Layer 3 of a small transformer language model trained on English Wikipedia (10 layers, counted from 0, width 128).
A neuron's activation on a vector x is squared ReLU(weights . x + bias), where the dot is the dot product.

Input weights of the MLP neurons that the questions are about. A number n stands for (n - 500) times 0.0011.
n45 (bias -0.009): 440 585 409 539 575 426 521 530 409 377 535 521 710 546 417 545 662 397 594 750 568 369 523 538 475 573 474 486 451 329 269 429 572 631 399 515 444 510 485 620 502 441 478 401 646 542 508 357 506 517 520 365 598 694 553 550 506 484 521 506 566 415 434 436 530 504 491 526 588 437 444 584 435 535 440 641 377 392 542 545 523 623 476 407 290 397 593 529 438 710 362 561 479 515 583 419 574 283 623 295 517 507 405 447 315 631 492 678 523 401 525 456 504 486 525 490 445 471 378 474 613 503 619 432 549 544 430 432
n51 (bias 0.001): 467 423 508 722 478 583 382 439 548 277 520 468 594 349 519 499 363 453 534 563 319 409 390 680 481 278 654 541 634 595 514 479 635 451 400 459 475 484 376 682 525 434 562 485 563 532 482 394 444 602 463 694 400 622 611 501 595 564 466 446 264 740 414 465 736 473 584 445 498 427 434 501 544 485 477 371 384 516 539 416 514 432 581 608 552 394 465 629 565 483 377 533 528 391 725 584 452 380 525 545 563 484 516 581 596 537 505 617 575 479 322 397 524 502 533 585 576 493 538 363 634 380 500 536 459 496 504 335
n83 (bias -0.006): 458 529 461 550 643 430 603 579 602 322 471 313 620 339 519 508 211 597 550 329 444 321 488 512 454 567 582 476 560 572 479 453 503 634 577 464 662 580 500 472 505 481 420 358 562 513 295 551 461 523 390 491 532 528 500 615 613 543 451 729 407 546 589 480 557 507 596 547 486 447 347 635 654 413 463 424 493 418 531 573 503 407 441 330 492 675 446 490 525 375 401 467 654 515 440 567 675 396 659 662 296 441 495 45 484 528 458 705 335 545 565 626 471 633 365 515 501 489 533 461 478 426 382 683 439 454 349 593
n89 (bias -0.016): 564 470 637 253 561 528 520 376 403 246 559 346 672 329 497 545 464 475 488 544 329 557 365 570 575 514 527 556 590 656 399 521 473 462 531 472 585 402 413 677 404 602 642 554 292 551 433 269 509 497 572 411 440 638 564 448 560 579 396 337 472 497 538 516 573 575 445 296 498 429 359 638 437 429 451 585 527 493 533 639 571 681 346 306 592 476 377 526 559 438 251 468 506 385 667 585 438 323 657 549 297 386 582 447 475 520 526 655 482 422 490 743 459 317 543 660 623 531 575 441 484 481 478 441 525 449 634 315
n92 (bias -0.003): 486 479 483 491 846 333 447 444 425 534 514 403 529 637 532 436 708 502 592 603 408 442 525 485 542 512 426 501 601 414 437 454 507 525 327 572 430 502 511 595 536 511 571 526 540 385 575 468 442 516 604 450 670 559 569 606 613 469 560 509 520 344 421 444 433 601 540 482 675 399 406 427 603 545 347 406 394 436 530 630 610 554 528 284 510 339 536 466 651 464 555 646 627 523 461 528 489 482 508 399 511 627 444 364 292 565 434 644 522 430 525 693 539 387 481 564 561 519 440 556 416 416 424 360 510 490 590 416
n118 (bias -0.005): 472 589 564 425 532 489 451 548 287 463 621 727 424 594 441 585 468 507 514 582 476 610 411 591 561 515 507 734 666 381 548 575 497 562 524 467 504 364 621 472 514 710 514 362 541 531 342 368 474 574 418 535 476 486 351 414 497 575 377 489 517 243 655 530 451 471 355 330 506 590 506 427 441 445 456 460 441 446 516 445 625 390 324 454 377 487 486 383 548 507 420 498 564 354 639 629 501 505 457 592 269 720 328 551 337 612 412 548 459 524 498 731 467 543 343 563 564 447 528 486 601 384 385 531 497 289 600 450
n121 (bias -0.004): 527 634 563 526 404 360 496 494 397 367 418 542 540 391 504 588 536 449 445 547 487 507 564 527 566 432 484 523 276 603 453 393 504 490 631 330 521 526 547 576 506 580 497 591 534 506 589 505 566 473 476 512 437 609 573 510 477 456 557 459 475 588 632 385 490 352 431 476 471 446 381 563 490 556 501 533 522 510 591 441 509 589 461 428 538 403 511 548 578 625 468 432 350 518 553 500 379 555 493 584 428 546 521 443 460 520 554 458 336 532 563 544 401 690 492 459 443 553 573 566 473 591 544 437 507 413 449 549
n248 (bias -0.004): 373 391 571 317 662 470 508 626 397 592 438 579 497 529 543 544 529 513 324 686 508 671 441 571 579 608 565 653 498 515 447 512 455 509 572 505 599 219 443 442 651 503 623 542 491 371 343 323 511 505 443 557 547 664 359 650 632 529 441 606 603 326 422 501 436 605 451 370 606 627 492 507 429 605 471 568 435 564 496 628 712 466 450 531 470 460 532 405 410 495 539 488 597 514 430 641 559 290 287 447 370 608 325 173 442 539 509 504 691 620 615 652 536 416 507 586 618 453 479 525 610 306 439 387 532 375 511 453
n268 (bias -0.002): 729 406 568 335 706 456 591 364 377 332 600 433 620 338 505 500 480 402 462 531 417 536 445 637 273 565 545 469 636 700 522 524 548 481 536 444 579 377 328 621 487 507 439 702 502 537 414 323 405 524 524 586 493 520 427 654 510 532 587 431 353 683 387 457 631 473 533 483 499 305 483 587 556 457 405 483 662 428 506 582 539 531 393 321 428 338 365 666 431 673 343 489 481 381 571 468 604 504 477 597 473 714 507 560 339 524 377 605 530 483 587 577 532 448 616 501 473 501 583 360 647 518 564 545 426 308 487 469
n292 (bias -0.003): 490 551 318 605 558 382 611 335 351 399 451 494 505 570 499 453 393 335 600 662 574 470 487 660 524 439 594 592 423 437 454 466 579 504 651 438 367 512 515 460 595 377 478 450 553 583 593 510 490 516 382 337 695 524 425 612 456 457 460 694 444 447 588 509 396 591 437 447 578 631 509 531 571 489 479 397 555 410 501 452 490 559 488 385 367 341 587 452 612 568 464 488 567 655 441 410 497 385 464 403 491 481 486 475 401 581 540 638 615 476 658 631 476 473 620 451 652 433 439 515 443 621 412 537 548 557 466 547
n295 (bias -0.014): 370 553 447 492 525 546 514 617 607 528 490 433 434 630 367 550 412 596 596 660 517 354 367 429 370 495 503 646 631 494 403 450 628 419 503 626 228 552 641 409 377 401 483 449 595 481 573 532 456 317 453 710 453 481 646 377 377 506 400 375 465 558 615 390 457 589 540 234 541 465 483 447 538 563 359 426 489 262 575 530 503 492 456 526 360 307 696 595 513 536 430 365 381 447 517 580 499 457 410 479 515 627 472 547 530 641 546 582 514 490 504 593 335 522 646 538 354 472 505 653 782 612 642 629 452 447 575 563
n301 (bias -0.001): 472 455 395 609 492 442 522 375 400 401 518 558 554 551 526 461 402 440 583 592 429 479 407 641 637 461 405 410 474 600 548 503 364 544 524 476 548 503 457 441 368 575 491 529 456 572 463 608 575 684 507 476 638 553 479 498 640 447 433 574 445 392 363 418 430 442 440 519 484 455 563 515 522 539 370 552 544 604 549 574 389 836 469 395 453 507 421 359 562 598 470 415 670 719 560 423 393 421 477 307 413 425 584 401 455 495 606 606 395 504 618 554 457 354 666 533 570 475 663 460 505 483 356 643 404 626 565 509
n324 (bias 0.000): 593 457 369 493 535 344 411 623 559 552 538 534 510 524 404 591 535 608 482 537 443 550 435 400 449 472 400 490 483 515 462 460 478 412 298 370 631 466 474 571 462 576 524 553 566 569 517 623 374 493 432 474 507 502 380 635 493 652 398 432 570 371 620 544 377 599 489 450 581 482 416 538 392 561 557 383 459 497 549 505 601 554 383 485 544 573 648 380 673 540 448 453 530 425 493 565 362 338 595 504 409 525 499 528 269 548 526 510 430 534 500 532 495 615 520 522 597 467 527 566 555 411 522 518 462 257 343 368
n371 (bias 0.001): 615 522 425 530 563 512 414 441 544 441 599 502 488 401 544 455 492 459 583 531 518 601 488 350 495 269 622 603 450 581 329 475 464 611 563 607 425 402 606 696 428 390 557 541 357 517 289 488 615 435 492 629 616 518 438 487 556 412 411 569 541 558 512 395 521 413 601 290 479 521 469 513 576 482 538 468 595 547 544 517 209 678 477 562 411 385 536 525 654 232 486 511 526 603 477 379 500 422 503 646 452 424 589 534 430 449 476 733 542 636 623 492 510 465 384 542 619 428 510 520 601 408 465 586 444 612 467 641
n374 (bias 0.002): 624 553 425 364 574 613 512 498 525 486 526 488 579 437 506 507 472 501 522 477 453 533 433 439 639 484 484 513 346 646 559 534 552 506 395 397 625 474 518 658 516 419 571 638 474 505 451 469 510 617 524 690 408 659 605 460 515 638 599 385 296 593 521 412 641 359 533 560 441 399 441 545 366 458 365 411 449 477 483 595 515 613 513 550 549 515 539 582 346 365 413 466 497 547 618 385 576 373 525 354 490 534 625 332 474 545 604 537 337 419 439 433 525 493 366 543 404 507 608 311 547 602 520 654 475 443 586 563
n485 (bias 0.005): 605 403 541 408 599 481 507 514 500 544 605 618 549 497 473 571 508 646 548 456 441 573 315 543 400 517 386 542 288 509 445 413 464 441 441 550 455 473 571 410 688 541 533 533 389 407 445 477 379 611 615 527 429 475 520 521 500 592 355 552 374 628 482 445 579 365 496 527 557 526 434 480 534 410 357 475 503 438 540 402 523 586 533 367 453 625 393 474 420 376 446 428 371 603 442 449 541 362 422 462 480 390 482 457 565 496 544 470 450 669 475 640 514 507 574 618 598 441 493 523 665 599 388 551 495 556 405 607
n542 (bias -0.001): 426 461 437 366 458 196 542 467 466 481 646 665 440 413 348 551 528 513 662 531 500 394 508 486 455 477 405 480 446 472 329 479 400 504 599 362 615 532 436 594 427 485 374 478 686 455 493 487 359 393 561 519 486 656 543 726 545 489 577 672 528 582 460 493 530 553 543 541 488 580 445 495 386 544 458 326 493 531 589 536 437 518 425 466 327 541 604 481 632 624 534 487 535 573 686 428 382 315 421 570 485 481 377 471 404 489 455 520 598 704 485 510 532 557 505 637 513 443 337 359 460 495 436 553 491 539 564 483
n600 (bias -0.003): 540 441 412 445 529 500 474 466 389 394 544 377 410 566 390 396 448 499 478 429 544 557 523 688 462 671 562 542 405 465 421 510 464 453 713 216 449 519 471 576 507 559 389 478 532 413 501 223 563 763 426 486 684 485 426 721 660 529 532 671 526 455 546 330 532 641 433 398 603 524 475 441 786 515 487 557 341 429 499 369 398 460 414 396 583 353 396 578 429 558 642 329 537 586 476 443 515 491 348 460 583 421 347 479 693 503 527 468 490 531 670 672 487 401 495 518 671 438 574 290 578 480 517 757 478 517 581 367
n631 (bias 0.011): 456 416 453 610 491 487 591 706 551 335 542 364 444 422 336 405 506 438 551 582 546 540 545 642 521 515 502 424 471 696 531 466 522 615 495 469 381 586 540 581 385 354 631 425 517 510 383 578 436 516 599 464 634 442 448 543 579 453 370 538 501 443 563 456 579 470 547 308 526 508 292 485 572 667 505 646 398 399 552 510 339 578 459 459 502 592 416 473 381 456 485 477 534 441 561 533 421 424 415 413 467 406 485 441 553 501 518 568 494 635 519 527 551 583 631 557 590 460 710 393 617 579 587 676 462 524 496 581
n768 (bias 0.002): 515 538 419 619 573 483 424 578 466 460 515 448 534 368 369 597 531 567 497 526 443 581 577 521 566 437 506 417 573 361 520 554 338 490 436 456 434 442 587 525 445 448 505 489 628 545 465 550 538 509 476 511 608 417 338 547 594 493 483 413 603 427 373 514 482 499 570 512 525 654 567 579 632 321 485 573 570 156 513 470 326 417 430 599 379 540 475 332 521 542 708 600 686 653 499 445 553 382 539 401 646 551 424 518 559 533 521 564 449 650 521 466 444 623 579 437 451 491 358 420 461 388 436 535 527 502 421 652
n859 (bias -0.007): 372 553 502 439 502 456 510 682 529 535 722 702 350 396 410 438 510 639 510 609 413 631 310 442 595 586 421 607 401 473 383 374 532 544 344 516 493 375 508 446 577 559 717 570 415 212 605 434 389 466 457 489 386 711 579 519 575 487 427 546 530 606 595 488 591 462 553 409 638 616 310 627 424 575 454 743 581 468 524 427 597 546 460 397 394 547 718 366 481 523 414 598 472 428 518 440 477 414 444 482 367 562 541 464 476 551 541 653 362 636 393 407 528 418 562 511 725 355 430 418 526 726 470 562 500 379 604 460
n866 (bias -0.002): 412 465 531 369 599 493 459 637 439 417 228 483 670 569 485 517 377 607 490 698 473 662 461 517 596 369 527 437 506 638 572 383 507 360 348 534 706 540 625 450 577 392 670 548 552 400 623 579 485 522 496 447 445 531 344 449 486 496 539 504 389 487 566 519 448 373 654 582 397 545 488 362 563 403 433 704 593 476 577 319 433 300 471 551 637 542 456 533 671 330 623 474 536 553 424 619 718 338 298 316 330 432 532 576 478 658 503 342 552 462 370 439 452 457 540 596 500 470 456 649 608 422 517 323 462 516 446 622
n883 (bias -0.003): 375 472 460 498 583 485 472 666 573 458 611 658 582 470 468 461 578 566 555 478 369 491 534 668 618 473 517 502 516 529 570 485 492 292 509 617 377 443 401 495 516 535 412 397 485 586 451 523 368 591 506 574 409 399 447 478 499 594 395 415 514 484 717 456 449 518 463 565 593 612 442 488 613 451 522 467 477 385 476 471 466 379 545 485 484 318 467 519 679 525 550 492 559 503 530 447 603 417 450 577 586 590 535 632 575 518 502 399 513 531 385 484 451 645 615 389 492 524 588 353 501 554 535 392 354 544 467 578
n888 (bias -0.010): 705 652 477 403 543 551 450 425 409 527 541 608 414 526 441 508 444 633 474 487 568 567 347 649 459 504 538 390 364 519 416 461 601 579 373 383 480 542 332 458 754 534 421 603 472 576 568 497 464 654 719 646 432 554 419 696 500 573 419 492 579 702 707 409 493 585 627 361 492 599 525 446 539 577 291 546 306 375 545 603 558 504 466 422 351 447 576 465 464 388 476 545 478 274 507 410 436 425 586 522 547 679 571 460 523 533 591 727 223 416 573 393 523 497 613 601 551 357 522 495 439 547 622 461 460 281 393 595
n895 (bias -0.020): 440 465 513 432 487 494 453 522 462 504 490 480 543 482 479 587 476 513 585 487 464 530 425 528 571 477 520 491 518 502 488 362 477 435 492 513 501 454 481 469 502 515 515 481 482 446 472 431 493 429 490 528 495 488 561 555 594 553 466 451 558 454 505 520 449 505 456 507 468 546 495 485 540 546 482 472 493 400 536 430 487 513 488 480 476 501 566 463 504 471 510 527 521 484 520 505 431 466 500 475 546 455 533 476 513 530 543 505 514 513 463 513 509 511 454 498 476 702 501 539 499 480 460 508 480 482 527 512
n939 (bias 0.004): 384 489 559 483 519 567 534 413 435 425 436 462 398 466 516 484 662 506 496 543 416 519 569 497 603 553 487 437 531 405 368 462 562 584 521 432 649 480 530 553 540 581 564 470 685 542 552 611 484 508 368 496 496 477 522 379 512 445 519 383 439 456 660 496 500 485 544 462 512 478 425 516 423 516 547 407 396 383 529 622 405 558 505 508 518 485 517 480 583 562 500 483 421 463 581 573 458 485 413 410 471 601 450 559 305 497 475 514 522 499 496 551 458 501 583 440 517 518 467 648 594 581 572 479 447 524 359 475
n981 (bias 0.003): 579 640 567 400 485 339 537 498 362 620 437 469 587 653 389 632 455 421 488 403 534 589 414 401 497 518 552 520 471 662 500 409 253 513 700 330 485 583 511 583 662 372 602 592 477 435 587 510 466 559 545 665 503 472 519 488 455 480 506 602 369 451 512 455 547 484 538 503 607 429 399 563 557 659 451 552 472 598 536 369 504 527 471 472 464 600 478 570 536 371 642 429 396 536 486 346 456 451 450 557 506 555 437 207 443 501 451 584 279 427 646 556 471 498 413 485 800 397 630 480 575 489 494 502 481 570 556 501

Each question shows a token from some text and the vector x that enters the MLP there. A number n stands for (n - 500) times 0.016.

" try": 482 533 532 548 459 506 486 537 427 479 495 501 522 498 545 555 520 561 552 505 493 508 549 497 538 514 541 470 442 461 602 398 555 461 438 542 455 519 553 570 494 517 534 495 495 506 501 528 533 491 548 472 526 452 508 412 426 426 464 538 521 533 432 554 571 521 476 503 424 489 570 530 481 542 468 511 470 474 136 522 524 454 492 575 510 470 471 498 481 465 479 499 515 493 595 478 478 526 491 525 486 473 490 516 531 444 450 553 535 400 444 440 630 453 471 439 562 644 492 480 516 499 481 511 610 501 482 532
Which of these neurons fires most? n51

" roles": 517 501 503 506 510 483 470 504 440 480 460 556 501 525 548 558 497 494 523 453 553 498 523 509 511 513 525 551 477 509 572 425 515 455 416 534 513 517 572 482 467 502 555 543 474 481 542 533 517 515 492 476 521 494 464 529 419 450 527 518 556 487 551 541 480 492 481 535 419 488 628 445 508 453 453 498 523 418 104 528 469 492 493 527 462 499 533 545 520 494 453 509 484 456 455 468 531 472 460 539 547 515 501 518 537 524 486 554 533 453 512 445 656 518 489 438 500 620 395 486 515 469 473 494 579 574 497 566
The most active neuron and its activation: n866, at about 1.1

"d": 484 559 568 521 479 444 484 483 458 488 504 520 479 548 611 599 479 496 523 489 570 491 497 423 482 498 488 526 511 523 583 395 495 514 511 482 530 501 570 536 490 459 520 478 526 492 524 528 496 524 555 493 512 462 499 429 466 434 472 500 519 512 465 555 514 470 512 559 453 473 448 471 516 541 473 526 496 503 92 423 491 496 589 519 524 486 463 479 498 501 484 433 450 497 503 530 477 591 501 512 485 512 488 448 480 468 489 484 448 548 555 503 586 482 531 469 506 640 484 503 521 528 544 509 532 531 492 508
Which of these neurons fires most? n981

" University": 493 513 517 504 473 462 482 536 519 521 534 534 552 515 522 529 507 463 476 450 521 512 555 515 503 503 480 483 500 514 537 416 513 538 448 487 488 454 430 495 575 520 462 464 485 493 540 492 499 499 494 501 512 525 455 528 452 449 509 471 518 492 533 539 451 500 503 545 488 529 613 514 495 494 485 549 519 532 92 484 533 535 557 505 481 481 503 492 521 508 508 451 435 534 461 430 540 542 459 474 534 491 437 531 485 501 531 472 457 480 495 510 639 463 495 450 473 674 449 472 541 495 489 528 615 530 534 543
The most active neuron and its activation: n883, at about 0.16

"pp": 495 585 499 570 440 503 449 486 512 506 448 494 445 574 617 557 507 491 509 507 569 499 599 507 521 505 493 521 473 437 473 371 531 506 443 493 503 472 548 542 447 517 526 536 493 420 502 527 435 470 503 472 559 456 483 509 474 426 466 514 547 525 501 593 505 520 555 480 422 490 536 442 515 539 517 480 458 482 168 458 520 516 531 528 501 453 488 485 545 506 458 476 483 469 555 613 456 625 502 532 507 508 487 497 526 487 549 512 448 542 523 465 607 515 518 449 464 683 466 480 527 512 538 485 528 456 415 469
Which two neurons fire most, strongest first? n939, n121

"ma": 482 540 531 530 461 489 466 484 526 484 509 505 433 489 663 540 484 526 536 490 509 506 553 524 495 502 511 580 530 433 491 392 544 510 470 515 475 539 529 483 501 465 497 461 548 449 544 492 458 530 486 461 540 535 465 436 455 458 541 531 514 516 457 555 480 475 432 519 462 523 568 441 461 544 490 477 494 454 150 469 516 502 606 478 547 495 508 508 531 482 472 498 479 519 502 524 474 573 498 530 504 509 463 536 463 454 481 525 452 476 503 478 623 513 513 414 439 703 429 544 567 548 507 484 528 455 537 522
The most active neuron and its activation: n939, at about 0.37

" wood": 467 472 524 531 415 499 523 498 479 525 541 555 428 536 526 484 517 498 511 518 486 471 499 557 526 471 476 465 396 531 506 389 513 520 520 491 502 492 545 497 503 520 577 481 507 475 483 548 491 515 514 482 521 394 462 558 511 365 503 473 507 475 497 561 477 546 472 479 425 442 555 496 478 503 525 549 508 544 136 462 487 448 511 499 507 491 488 446 508 495 518 464 527 484 598 464 426 510 511 528 544 482 519 497 510 399 491 514 457 536 547 495 666 498 582 451 578 617 528 525 523 535 477 549 561 495 547 593
Which of these neurons fires most? n631

" battle": 473 535 446 532 471 453 457 516 508 422 459 558 482 506 578 558 481 500 551 497 515 472 559 506 469 495 449 483 408 512 581 352 549 444 484 524 470 445 516 538 441 535 579 435 473 505 423 507 476 487 517 501 571 425 456 499 500 454 460 611 544 486 474 521 516 484 449 572 457 491 534 500 504 522 468 528 512 454 209 544 462 487 522 525 470 555 473 462 451 457 500 482 532 457 442 483 473 520 472 580 555 527 511 535 486 485 456 521 483 466 564 457 654 512 568 498 525 725 509 555 536 504 509 536 555 578 475 538
Which of these neurons fires most? n631

" th": 530 491 553 529 403 533 427 520 485 524 461 489 436 508 531 599 555 568 560 477 527 507 519 518 522 461 515 510 503 467 480 381 558 507 502 548 379 456 485 468 559 525 497 488 441 499 539 555 562 498 475 467 498 512 484 497 477 403 429 547 592 489 424 574 486 514 517 407 423 420 543 461 397 531 519 526 476 554 199 544 481 453 476 491 540 498 460 493 500 492 479 460 540 427 440 579 495 527 543 516 561 551 494 524 463 391 492 537 478 529 478 571 644 511 514 476 514 620 539 493 496 435 487 540 588 569 527 577
The three highest activations, in order: n371, n895, n118

"\n\n": 492 484 598 501 403 520 488 484 480 511 485 501 491 509 548 565 512 496 535 454 542 491 488 495 500 535 505 516 507 528 514 415 521 467 459 501 495 456 538 533 502 504 521 481 478 448 513 514 490 514 534 504 548 527 502 546 499 494 495 515 512 505 538 523 514 540 493 451 460 516 532 552 490 460 483 510 485 512 66 509 476 498 444 508 534 517 488 504 475 512 464 498 527 470 561 539 478 514 520 516 503 504 503 526 476 446 493 523 485 506 505 466 593 431 492 514 450 703 506 498 515 491 482 545 520 515 505 479
Which of these neurons fires most? n89

"oint": 486 573 467 471 487 491 482 498 522 541 484 512 497 519 539 520 529 498 515 526 516 490 546 505 493 539 480 536 509 425 444 408 529 481 469 504 494 465 518 523 472 513 550 526 518 476 499 496 476 495 534 502 461 363 535 534 483 394 438 470 548 495 517 594 494 497 548 497 491 470 502 465 473 469 521 500 508 463 95 524 519 511 556 559 411 533 524 478 487 490 529 540 462 483 590 553 493 570 494 537 470 495 450 517 494 470 489 540 486 529 514 458 651 512 526 505 479 650 492 493 430 497 539 495 568 550 474 503
Which two neurons fire most, strongest first? n939, n895

"unte": 476 481 498 535 490 478 506 526 547 454 478 448 524 486 563 513 484 517 509 480 585 526 583 493 477 548 487 450 510 487 534 389 560 512 475 424 486 571 559 527 484 496 522 485 496 457 485 514 478 467 525 487 528 396 487 530 442 346 460 536 546 493 513 535 592 535 485 535 477 511 478 468 549 592 496 483 493 461 138 529 508 515 544 483 461 491 511 438 497 449 447 528 500 465 529 534 492 561 484 601 488 524 471 510 481 444 486 506 445 498 533 469 648 473 524 520 473 647 446 554 554 496 569 490 559 516 458 509
Which two neurons fire most, strongest first? n631, n83

"w": 504 523 500 572 426 487 468 497 487 469 471 489 460 521 596 577 462 505 524 495 547 506 539 545 460 549 528 565 499 466 549 418 519 505 505 497 506 493 512 480 506 522 498 444 426 508 546 529 437 489 548 484 526 465 492 494 518 427 468 488 497 528 476 597 543 532 448 529 439 449 517 445 511 578 420 492 516 485 132 482 512 496 581 502 536 500 507 509 456 491 487 543 482 460 579 520 494 590 469 443 490 528 470 510 501 444 507 528 467 524 437 504 603 487 529 431 514 692 528 412 544 487 515 553 519 478 525 474
The most active neuron and its activation: n51, at about 0.57

" and": 493 520 543 517 499 472 505 476 456 481 482 514 496 542 589 559 511 512 545 536 553 451 489 491 520 515 501 518 445 500 562 404 508 519 544 495 423 504 479 538 472 456 506 538 472 493 518 561 522 475 508 413 539 482 519 506 456 447 479 538 509 450 483 598 523 477 481 476 454 509 520 520 454 518 476 464 509 515 76 500 497 527 455 574 509 505 507 488 497 499 527 489 494 468 484 473 515 530 502 486 491 530 490 460 513 519 532 513 498 535 502 555 562 421 484 482 481 689 529 544 505 495 531 510 577 458 513 488
Which of these neurons fires most? n292

" from": 467 502 549 521 561 471 491 529 476 555 509 518 581 471 535 547 508 505 549 452 539 525 524 488 501 507 509 509 522 479 508 406 485 540 525 504 472 502 497 500 530 498 518 527 516 488 498 465 484 531 494 476 492 514 513 480 446 448 489 496 523 467 496 535 540 514 490 510 459 517 579 527 479 483 493 512 530 503 70 514 501 504 457 499 458 499 505 488 493 502 518 488 444 531 515 512 547 591 497 490 485 536 461 522 466 453 451 434 432 527 518 520 633 488 467 472 456 676 446 490 478 455 492 540 568 528 515 519
The three highest activations, in order: n118, n895, n768

"ri": 431 486 503 496 421 497 458 506 560 533 484 568 488 527 645 552 499 577 526 505 543 501 485 484 499 576 451 511 536 437 564 389 511 503 509 496 442 485 621 508 565 502 496 542 506 438 516 435 464 506 502 561 506 509 480 493 500 419 507 516 479 517 525 540 504 505 414 475 455 537 477 490 452 496 554 452 525 485 138 497 511 489 567 500 458 514 523 501 460 476 494 508 485 526 477 518 513 589 467 546 523 543 465 494 570 412 461 496 463 500 527 452 638 545 428 505 491 626 460 513 573 532 488 501 527 473 481 474
Which of these neurons fires most? n859

"ruct": 539 505 486 488 446 521 507 505 525 551 520 457 439 593 528 505 530 487 525 593 545 514 492 530 475 513 457 560 481 447 476 449 538 469 501 463 418 491 524 512 451 475 530 552 449 471 504 506 499 520 481 543 519 410 484 500 523 376 447 449 575 534 522 547 507 477 554 449 448 431 559 491 493 520 462 492 518 509 163 494 455 533 550 584 431 407 513 501 471 538 508 493 500 427 488 498 528 662 456 514 561 533 494 450 511 461 494 510 518 480 519 497 632 475 497 415 421 691 557 504 502 530 480 513 571 509 527 572
The most active neuron and its activation: n295, at about 2.4

" constructed": 475 535 475 504 530 511 492 477 482 463 519 491 444 533 465 512 478 505 502 503 571 540 571 490 491 519 538 484 518 540 572 416 511 489 477 481 470 480 545 570 451 505 559 452 514 481 492 505 514 517 533 526 519 402 485 503 456 416 512 481 513 471 518 530 564 519 526 482 469 501 579 502 508 530 481 547 515 503 87 455 466 479 504 551 479 477 483 487 488 514 492 473 507 491 503 487 525 497 506 507 555 493 445 499 484 456 446 551 444 521 565 504 667 453 521 440 494 668 519 480 524 451 506 525 556 527 515 545
The three highest activations, in order: n768, n631, n600

" ind": 514 526 481 560 380 447 466 539 488 551 499 513 445 494 532 578 502 605 490 474 556 503 532 475 520 533 547 501 442 557 483 377 516 495 460 419 495 520 465 521 491 492 517 503 537 476 489 523 458 476 462 513 522 504 499 583 442 451 530 486 515 516 488 579 408 514 515 504 483 500 459 522 379 562 537 482 524 544 177 436 522 440 466 569 509 542 571 406 512 475 531 462 511 522 529 522 444 468 469 525 489 526 467 533 540 431 544 543 414 506 511 459 680 554 539 480 538 652 504 483 491 522 533 515 555 483 488 477
Which two neurons fire most, strongest first? n324, n859

" pe": 503 403 529 562 322 473 507 486 514 498 478 531 482 479 586 475 540 523 547 452 472 545 510 588 498 511 525 472 490 430 597 409 503 506 501 476 519 619 512 506 484 516 497 505 523 456 494 569 497 525 505 493 560 540 484 499 467 397 563 572 514 477 428 577 488 526 525 512 442 460 518 496 432 517 487 468 461 423 207 467 478 435 474 557 500 579 491 470 562 487 443 483 503 487 532 462 433 550 518 536 509 517 468 569 523 439 465 457 500 493 485 457 675 548 492 473 462 652 400 546 503 538 517 556 571 465 561 564
Which of these neurons fires most? n542

"vis": 476 489 474 474 449 459 505 492 541 494 515 511 485 490 592 541 526 518 600 528 578 498 550 487 494 546 518 553 498 501 511 404 538 485 495 525 491 506 537 488 484 458 505 527 538 431 532 513 443 491 517 451 525 506 510 469 433 426 435 490 553 511 514 565 464 446 523 504 436 510 520 443 508 514 496 497 512 452 149 506 492 503 622 512 460 428 541 492 444 514 480 517 470 471 483 508 460 626 418 479 492 550 558 463 485 494 497 534 518 474 438 423 569 500 529 497 476 689 489 479 484 589 529 502 613 492 556 495
Which of these neurons fires most? n295

" Gi": 484 441 596 472 308 462 423 485 502 516 484 535 528 469 602 504 553 521 463 530 575 520 500 467 555 546 478 424 510 535 588 409 493 457 565 473 540 501 543 507 532 536 535 577 529 485 507 485 513 456 478 519 557 434 535 529 499 391 504 498 539 501 500 538 462 529 397 539 473 486 531 528 474 504 565 501 506 478 214 448 515 554 456 592 525 466 475 459 528 538 549 439 502 473 532 483 479 679 487 492 483 487 511 461 521 427 569 470 451 472 562 457 625 473 457 447 461 629 489 552 482 483 551 446 583 469 519 476
Which of these neurons fires most? n121

" water": 426 512 460 562 428 521 502 491 449 547 506 541 442 497 546 530 518 496 536 494 486 478 550 569 520 469 455 535 457 505 483 428 534 523 509 502 468 493 559 519 447 522 533 417 540 495 468 501 455 517 498 481 547 461 453 519 519 386 568 543 528 433 486 535 437 486 458 507 438 475 543 499 462 449 495 535 557 502 166 512 492 471 556 511 471 514 500 424 521 524 481 441 529 480 488 483 436 491 493 548 528 516 459 516 543 512 575 430 461 511 531 509 665 514 607 474 498 707 526 451 510 462 475 578 572 518 558 516
The most active neuron and its activation: n301, at about 1.5

" in": 504 509 500 492 568 462 482 537 460 497 477 515 530 540 588 559 517 546 527 456 544 479 539 477 499 537 549 511 475 483 471 419 517 532 556 493 525 478 476 462 503 521 486 494 497 454 496 524 486 556 479 494 542 545 463 469 455 489 508 528 487 468 476 558 505 515 499 531 453 498 560 521 525 489 495 507 544 486 81 447 489 468 439 481 491 496 485 467 515 538 533 462 448 541 544 466 516 575 473 528 551 525 501 502 458 452 476 457 437 498 545 507 634 465 478 454 497 674 501 533 512 459 502 480 563 503 538 486
Which two neurons fire most, strongest first? n981, n600

" into": 498 492 540 478 600 496 468 519 490 494 495 515 493 485 598 546 490 522 532 464 525 534 567 500 490 506 536 499 529 500 490 392 496 519 500 474 487 494 482 537 480 502 502 505 487 466 469 497 477 565 482 477 531 453 486 470 481 457 518 514 474 466 502 564 515 544 475 487 436 494 596 540 545 475 494 517 546 509 103 491 522 500 425 488 475 523 483 469 505 506 526 522 466 493 545 498 529 591 487 542 504 509 475 503 500 463 495 520 422 478 499 475 652 498 489 456 493 700 511 505 496 437 498 473 546 449 528 533
Which two neurons fire most, strongest first? n268, n118

" facilities": 497 529 491 530 508 473 462 475 461 428 478 470 460 528 534 547 514 443 523 481 608 483 529 549 532 519 486 502 460 485 512 379 540 487 431 519 487 480 567 555 460 505 530 447 523 497 539 515 517 503 482 465 555 451 454 530 468 462 523 541 522 444 532 497 473 511 490 515 440 478 569 467 501 492 479 553 540 441 142 507 469 476 539 554 480 429 501 488 512 489 475 493 544 488 492 465 541 529 495 488 565 510 479 522 545 454 496 486 512 452 498 514 651 481 533 483 526 727 468 438 534 490 503 522 607 547 507 532
The most active neuron and its activation: n292, at about 2.2

" African": 491 451 474 517 420 524 509 490 523 524 495 513 491 442 545 566 533 546 499 524 491 494 494 489 483 521 421 513 476 519 447 360 506 511 475 498 483 546 496 482 551 490 523 497 444 469 474 567 501 536 488 483 487 426 524 527 471 476 464 502 557 466 451 581 442 538 486 498 511 510 543 514 424 493 527 513 490 540 111 487 511 504 583 482 530 496 531 463 504 525 480 482 495 522 454 474 491 480 486 504 506 508 516 542 491 402 532 531 425 545 542 476 631 551 580 487 468 657 534 474 498 514 520 527 570 527 512 574
The three highest activations, in order: n485, n895, n859